Layer 7 of a small transformer language model trained on English Wikipedia (18 layers, counted from 0, width 128).
A neuron adds its activation times its output weights to the MLP's output. To switch it off is to set its activation to zero at one token and run the rest of the model.

Output weights of the MLP neurons that the questions are about. A number n stands for n times 0.0044.
n6: 25 4 -9 -2 -12 -9 23 49 -19 2 39 39 -36 53 11 -3 14 21 21 -26 0 11 12 -62 74 -5 -82 15 73 56 24 -33 -35 47 14 14 7 35 15 56 8 -14 -7 -5 13 0 -58 -7 -34 42 -5 0 -29 16 -7 26 7 37 -32 -9 -21 -11 9 4 -44 6 -9 25 17 16 11 -11 -2 32 -41 3 19 29 -18 0 36 13 -18 14 -19 -16 -41 2 2 -32 56 -14 4 -16 -21 12 42 33 5 41 -25 24 -2 -59 -5 -33 -2 -24 65 5 10 -42 25 2 -3 -9 16 -14 -28 -6 -2 18 -41 20 0 -6 4 29
n41: 45 -12 21 -24 -36 50 -3 -6 30 -3 -25 4 -53 -57 9 35 -19 -10 -9 42 -15 3 17 17 -15 -31 -59 6 -11 15 -34 -22 14 58 -47 -52 -31 -26 -19 5 5 -8 -47 -26 19 23 15 -67 44 -27 15 9 10 -12 6 49 -8 -16 -4 -81 12 -53 -20 37 12 0 43 24 6 -25 -4 -20 64 9 48 19 53 64 -39 67 -16 -22 -4 -1 19 6 26 -22 -13 -4 10 -11 31 -13 -15 -26 14 19 13 -24 -13 13 -22 27 -18 -22 21 -42 -62 2 -14 -19 35 34 26 18 -38 5 -44 38 -23 31 -2 46 -32 -27 -49 -21
n104: -4 49 -6 -11 13 0 -8 30 -7 -1 24 -9 2 -18 52 23 3 28 -15 1 -22 56 6 39 -13 -16 11 5 4 -6 30 -11 -6 -1 14 9 20 -9 35 37 -13 -11 20 -26 -49 -4 -37 -5 -43 0 -19 23 26 12 -33 -3 1 20 -38 -16 -9 -10 -66 -11 -3 9 -53 -20 -3 -25 -19 14 -19 -6 -35 33 -12 -5 15 -32 15 -9 -10 -49 6 -15 31 25 -5 -30 -14 7 -12 19 -8 -28 22 -22 43 -10 1 10 -18 -16 -39 -12 -20 3 49 -8 -6 -21 17 -18 -31 -9 -33 -19 -17 -9 -11 -19 -2 -24 -4 -31 24 40
n147: -37 25 -6 26 7 -8 3 46 16 45 19 13 -11 17 3 0 -5 11 -35 -66 4 49 21 -17 -4 0 10 23 51 -19 -39 -8 43 7 -1 -12 16 10 1 -27 -8 -4 2 -17 12 25 8 -8 31 -3 12 -29 -38 -3 -1 19 -1 -1 -35 4 -13 31 18 -37 15 -23 -8 15 31 -8 -21 3 -23 19 -1 23 -1 -13 0 6 7 -22 6 -28 9 -37 6 -14 37 -40 -42 0 -29 6 6 -6 15 -10 -4 -44 -30 -15 27 -19 -28 -11 39 7 -8 -6 32 4 -48 12 -27 -23 -62 -15 -1 11 -2 -14 13 4 -6 -56 35 10
n183: -8 -26 -25 -17 31 23 -26 -40 -26 24 25 2 -6 9 -47 -3 18 41 19 -54 -58 17 3 -6 39 -65 19 10 29 -4 -16 49 10 8 -32 17 -30 72 -3 -30 12 -10 -22 -33 13 58 -9 9 -6 -30 -66 18 -65 -9 -44 11 -4 -18 -12 2 18 -12 5 -37 -17 -18 -5 -18 -18 -4 27 -59 41 19 47 8 48 -4 -24 -3 22 8 7 -22 1 65 36 66 8 -6 4 -12 -31 -18 90 45 -17 -13 16 -4 17 -15 -9 -10 20 -27 -24 -58 -24 -10 3 24 9 19 -2 3 -26 19 40 40 -32 -19 50 29 42 14 64 -42
n258: -28 59 -1 39 15 29 -28 12 -15 -11 4 -12 -7 40 26 -18 21 46 -45 -2 9 3 -9 -12 33 11 19 -13 19 -12 6 -33 -16 1 -1 4 35 55 17 -31 -45 68 2 14 -60 -8 -7 30 8 -19 44 10 17 21 -1 2 36 -24 -17 23 8 -60 31 2 6 -20 40 12 -5 -23 -20 4 -28 35 1 15 -16 -39 -30 -41 -8 2 -50 -16 5 -19 8 -3 56 0 -28 5 10 1 15 -31 -32 -14 -8 28 -5 -6 31 14 31 34 15 -39 22 8 6 -35 -37 -4 13 -18 -6 -7 -48 46 9 90 -7 -18 -14 23 -5 -30
n284: 28 30 -49 -16 28 40 4 39 12 13 -4 -14 -6 34 21 -27 15 -3 35 1 2 -16 -40 -35 7 -33 23 -14 -11 18 19 56 30 35 -25 47 36 -13 18 8 14 8 50 14 -25 18 23 -22 9 -5 -50 26 -13 -11 -20 2 -40 31 36 9 -13 4 2 12 -20 -28 -41 2 28 0 -22 10 46 19 -43 38 -13 -28 3 -8 38 -10 -21 12 56 42 -8 -14 20 -6 -16 3 18 29 41 32 25 42 21 35 -60 -26 46 -4 -27 19 -31 -13 -22 9 9 13 -76 7 -1 -18 -42 54 -7 23 33 59 37 20 5 16 15 22
n311: 59 -50 -11 3 1 -8 6 7 2 5 -57 28 35 47 26 23 -28 -13 -8 -22 31 7 -9 8 -14 -20 10 -4 -30 -19 37 6 -13 -38 25 -24 -6 -64 -55 12 -10 -27 -9 -34 -69 38 27 -20 -95 -12 -19 32 -39 31 49 -16 8 17 -22 1 5 -27 30 -39 -48 11 -4 0 -20 47 -5 -13 14 68 -8 34 43 12 1 31 35 -27 13 -24 -26 5 -45 22 -17 -17 22 -8 -45 4 -11 15 1 -15 -18 -24 -9 -9 -13 40 -19 32 -4 -54 0 -6 0 -41 50 -29 -25 -3 -3 -2 -26 40 -64 9 -43 -11 3 -17 60 40
n315: 13 28 14 -7 25 -46 4 16 -40 50 -21 -26 -46 -15 -3 -3 43 51 12 3 18 34 -22 2 33 25 33 27 3 0 42 -47 -7 25 -35 -37 22 83 -5 39 21 0 -8 24 25 -15 -3 54 13 -23 -5 -17 -19 -3 23 70 37 -9 -2 30 17 -19 -1 -27 8 7 -31 -7 -10 -19 -30 -9 -34 9 22 -2 21 -31 -41 -51 36 44 23 27 -31 2 13 -2 7 -5 7 -3 0 3 3 25 37 -16 35 35 23 -47 13 51 -23 56 11 -45 85 34 3 -15 -27 0 14 -1 -18 27 -50 -46 14 -5 2 17 -2 15 -19 29
n331: 15 -7 -16 -66 15 -4 16 -33 64 9 -1 19 -38 -13 -36 -21 -2 30 -10 13 6 -54 21 -31 -56 30 -7 16 0 -3 -21 -15 12 45 -11 -20 -39 27 -19 -6 -30 -28 7 20 12 -9 -13 8 -27 -40 14 -9 -37 14 -4 6 -8 -3 7 -30 -4 14 -51 -5 -48 -7 -33 -15 6 -36 16 57 22 50 19 -11 2 -2 2 6 42 -38 -25 -17 -4 -28 3 -27 2 67 0 9 -38 -65 -3 2 53 45 17 -42 -50 11 -15 -8 12 27 23 -32 24 2 -5 30 -12 -20 3 -51 17 24 -15 14 46 5 -42 -26 -39 34 -28 42
n348: 1 8 13 1 29 9 14 -24 14 -3 10 14 3 7 -11 23 -15 -15 -12 36 -59 -48 20 12 -6 44 -20 -10 -23 62 -65 -22 13 -8 5 27 2 -21 54 -32 16 -5 -30 -10 -29 -1 23 -6 -22 -1 -20 20 3 23 37 -3 12 3 33 -15 -14 59 -44 -7 21 16 -21 4 18 -19 14 -13 27 42 36 53 -31 14 -23 -4 2 21 23 -6 1 10 -23 6 23 23 -29 4 63 17 -21 13 30 39 41 -22 54 -7 -5 -56 7 -53 -22 -14 -54 -2 16 -2 -35 0 11 29 -3 7 76 21 -6 23 28 43 -16 -51 42 -32
n415: -1 29 -1 21 26 3 -39 4 39 -56 -20 28 1 -9 -26 -2 57 34 46 -10 -71 -7 6 -39 8 -20 -51 63 -2 24 24 -1 15 13 -6 20 -43 3 -59 -7 4 -15 -1 -19 -10 56 -20 -34 20 -26 28 -64 46 43 44 60 4 5 -7 43 6 23 56 -6 -12 20 8 13 -3 -28 28 14 4 42 3 27 15 49 -48 1 -37 -19 -2 -54 17 -4 35 53 -12 -21 -31 -20 0 -25 15 -26 -69 -51 9 12 -15 28 -18 42 4 -45 22 23 -29 9 13 -25 4 35 -43 31 2 -59 -8 22 -5 0 -26 8 -18 -18 9 -5
n470: -9 -35 -14 54 -22 12 -25 -11 45 -24 -55 -13 -2 7 -11 -23 -20 41 21 -36 51 -30 12 0 68 22 38 10 -12 12 15 2 30 -51 1 -22 -22 27 11 1 48 19 -24 -22 26 -2 26 4 -9 71 4 -16 6 41 32 40 15 -15 -29 -17 -25 -15 -15 42 17 -12 -5 -61 -20 -3 -40 -21 -13 -4 -3 -33 26 22 -13 -7 29 5 26 21 -57 -11 -23 15 -3 44 -10 -39 -44 9 41 -12 -22 0 -58 9 52 62 50 1 7 27 23 15 65 -8 -27 4 3 27 -54 17 1 -25 -37 -12 -9 33 -6 42 3 49 50 42

Each question names a token from some text and the token that comes next. It shows the activations a of the neurons there, in the order above. A number n stands for n times 0.083.

Then comes g, the gradient of the next token's log-probability with respect to the MLP's output, scaled to length 1. A neuron's effect is roughly proportional to its activation times (output weights . g). A number n stands for n times 0.0036.

" the", then " University"
a: 7 0 0 1 3 0 0 0 0 12 0 0 0
g: 32 1 43 -60 22 53 -1 12 -27 -21 -30 -21 -13 -8 1 11 4 16 -12 13 2 7 -9 -2 27 36 7 0 8 -24 27 53 19 -42 -7 -35 16 -13 2 5 13 7 -24 -12 25 21 0 48 -14 -34 48 53 -17 -6 -34 24 -19 15 13 -2 25 -1 -6 26 24 -3 -15 46 71 31 8 19 0 9 -5 1 12 2 31 13 -6 29 26 -24 -16 39 -40 37 -7 -18 15 -17 20 6 -2 -6 -5 -14 -25 36 -39 -20 2 25 -44 31 20 25 10 1 -12 -22 34 10 20 -9 -16 -4 24 -12 -19 -10 -30 -24 50 -31 -6 -44
Which neuron, switched off, raises the next token's probability most? n331

"ia", then "."
a: 0 0 9 0 0 0 3 0 35 0 0 0 0
g: -63 -4 -7 7 2 -53 17 15 -64 7 76 -6 29 6 39 -12 36 6 -13 -5 19 11 11 -15 -30 6 -3 12 -2 15 46 -15 5 4 -7 -37 57 -11 -37 -57 -5 4 8 -13 29 51 8 11 -4 19 20 14 13 -21 -4 1 34 24 -46 12 11 10 -20 5 50 29 2 13 24 15 7 -33 -15 -15 -6 25 22 0 22 -7 46 -19 1 4 20 -2 21 9 -10 13 52 42 -22 -15 13 14 22 -36 -15 12 16 17 3 46 -18 5 -30 14 -6 -25 4 4 3 7 -14 27 -8 -53 -13 30 30 -10 -1 -26 34 18 -7 -12
Switching off which neuron hurts the next token most? n315

"ous", then " to"
a: 0 4 59 0 0 0 11 0 0 0 0 0 0
g: -4 23 -20 -6 -20 -13 24 -8 15 38 -19 17 -10 4 15 18 49 29 -2 -42 23 -42 -1 25 21 -37 35 -6 -18 -2 -18 7 0 -46 23 48 12 -6 44 -15 53 15 8 12 6 -16 5 33 39 -27 2 34 -30 8 6 -1 -16 -17 21 -22 24 6 -28 17 -28 -27 5 -16 25 -3 -32 14 -2 -66 21 15 4 -25 -27 11 2 -1 -17 37 -33 -16 14 7 18 18 17 -4 3 29 -5 -45 11 -41 50 12 -30 32 -21 -25 -14 6 4 37 -63 -2 -14 -4 -45 -5 4 -38 -2 0 -15 -17 5 -45 16 -55 -17 -4 9 -27
Switching off which neuron hurts the next token most? n104

" non", then "rel"
a: 0 0 0 0 1 0 0 0 0 0 16 0 0
g: -8 -24 -14 -8 -22 8 -26 -11 -15 -15 -10 -30 28 -24 -20 5 -26 8 -10 -22 3 -54 10 -32 -28 -3 -41 7 -13 44 -12 -20 -48 -4 4 17 12 -53 -35 41 29 -15 -44 24 5 -4 0 12 -52 46 23 -17 -39 7 -24 -10 -12 -32 29 -10 14 12 -24 -4 0 26 -7 26 11 29 -43 -19 17 22 23 9 19 -32 -26 2 -2 -27 -22 11 16 17 -30 -16 -23 35 38 31 1 -5 -69 28 19 14 -9 -6 3 -7 3 13 -45 6 5 -10 -8 -22 -15 -30 -24 7 5 18 -12 43 17 -45 41 41 -14 -43 -42 -2 -4 -10
Switching off which neuron hurts the next token most? n348

" e", then "c"
a: 0 0 0 35 0 0 0 0 4 0 0 0 0
g: -43 23 6 -27 -4 14 -43 36 61 -19 2 -21 -6 7 46 14 -12 -2 -2 53 13 -14 -6 19 24 26 -25 -28 -15 12 -3 -4 -22 42 18 4 22 22 14 38 2 44 6 35 29 10 21 -65 10 21 12 6 -13 -1 -21 10 -2 14 -43 16 -24 -5 -4 -43 3 5 15 40 46 19 10 -52 -17 -39 5 -10 44 40 11 0 -3 -44 -17 -49 -20 4 46 32 5 -12 -3 -19 3 -6 4 -24 -23 37 4 -1 6 29 33 19 -3 27 16 2 9 46 6 -1 -10 23 -3 39 -10 -35 22 5 4 21 -30 2 -9 -28 15 21
Switching off which neuron hurts the next token most? n147

" bar", then "ang"
a: 0 0 0 1 15 0 0 0 0 0 0 0 0
g: -23 26 19 -12 -40 9 1 31 23 -15 15 8 10 21 -49 14 50 -31 11 -10 37 0 -17 -29 0 26 26 27 27 -48 -15 34 9 -6 -14 15 -25 37 6 -25 8 -20 35 28 -29 -51 -16 23 18 3 18 -28 51 -25 35 -14 1 8 22 -13 -42 47 54 -2 8 -6 16 5 9 24 -3 7 -11 -17 -12 -9 -26 -28 20 25 -9 40 13 -23 3 10 11 28 22 -6 4 -25 -1 20 -25 18 -8 14 -51 -5 -3 2 7 -34 -30 -34 -23 31 -20 -26 -42 7 9 -33 38 0 9 28 38 31 11 52 26 -10 7 13 -19 39
Which neuron, switched off, raises the next token's probability most? n183

"an", then " ("
a: 28 7 29 0 0 18 6 0 12 0 0 0 0
g: 9 -40 19 9 11 -37 7 40 -46 -32 0 -8 18 1 20 -36 34 18 10 -54 -8 13 -7 33 3 8 -23 1 -20 8 3 -11 -10 -24 -15 6 8 31 -15 37 -20 -9 -17 38 -5 -31 34 -6 -35 35 7 -5 -14 -16 39 18 -14 0 -48 61 -16 -18 -19 -59 32 -28 17 -43 24 12 -14 34 38 -38 32 2 9 24 -34 -42 30 -2 -21 35 11 15 -25 -10 -6 -6 43 8 4 26 19 -12 26 -20 -43 28 21 -2 -9 -11 24 -6 -34 -52 10 15 -7 -30 30 11 -18 4 -22 -47 -7 -7 -16 -22 -10 16 5 9 18 -7
Switching off which neuron hurts the next token most? n6

"ist", then "\"."
a: 0 0 37 0 0 0 2 0 0 0 0 0 0
g: -22 -20 12 -8 6 8 -41 3 -76 -41 4 6 -31 -22 13 -25 23 30 -20 -34 -3 0 23 -32 -24 11 -11 24 10 -9 44 4 -11 -8 14 -21 11 14 26 -2 -12 21 35 9 36 12 15 -16 -43 49 -28 -25 0 -11 9 -10 -58 39 -39 3 -26 8 -1 53 13 -20 13 11 13 -7 38 -31 -19 -3 -20 27 16 -61 1 -21 67 -30 9 19 39 10 -8 13 23 40 21 -31 5 43 35 0 17 -26 -36 12 -19 12 5 33 -15 -23 -6 -13 -30 -37 7 -22 14 12 2 -27 -5 20 -17 -4 -9 -3 -29 11 11 -1 22 14
Switching off which neuron hurts the next token most? n104

"k", then " about"
a: 1 0 0 0 0 94 0 26 0 0 0 0 2
g: 4 28 15 7 -8 -1 17 -21 -44 18 29 -15 -5 5 11 24 -26 -33 28 -39 15 -20 49 18 -34 -13 -36 -12 -53 26 11 40 -13 -19 -4 -26 1 -19 -21 -3 -18 -25 -47 -13 -2 7 19 -11 -37 -11 -7 -44 -8 -9 -11 -7 -11 -19 5 37 13 5 -8 22 22 -40 5 -37 -60 26 -25 -10 56 31 0 -8 -5 -22 31 5 -16 29 23 21 22 -5 -32 -25 23 -44 -9 4 -17 15 -43 25 1 2 -27 -3 -1 19 5 2 -30 25 -9 9 57 4 -19 62 -39 48 5 -8 13 -23 -22 -10 -13 -4 -35 -7 21 -7 40 -26
Switching off which neuron hurts the next token most? n311

" m", then "er"
a: 0 6 0 30 0 0 0 0 0 0 0 0 8
g: 24 10 12 -2 -11 21 2 10 18 21 29 16 -11 -25 21 -12 -1 -12 -26 30 7 -19 -5 23 1 -38 -48 1 -40 49 -3 -8 -29 -3 -27 7 33 12 50 -18 -21 -3 10 -27 22 0 11 -45 33 -39 3 -13 5 -14 -6 48 20 45 31 -47 41 -43 19 -15 5 46 18 -13 -37 -14 -19 -22 -20 11 -44 29 40 12 -9 -15 -13 -21 14 13 -12 -8 -10 -18 27 6 32 24 37 11 22 7 15 18 40 -13 44 -1 21 -26 -31 -29 -3 -49 -43 30 7 -39 -12 12 0 70 6 -24 -15 -8 6 -4 -20 -1 -19 2 -8 4
Switching off which neuron hurts the next token most? n41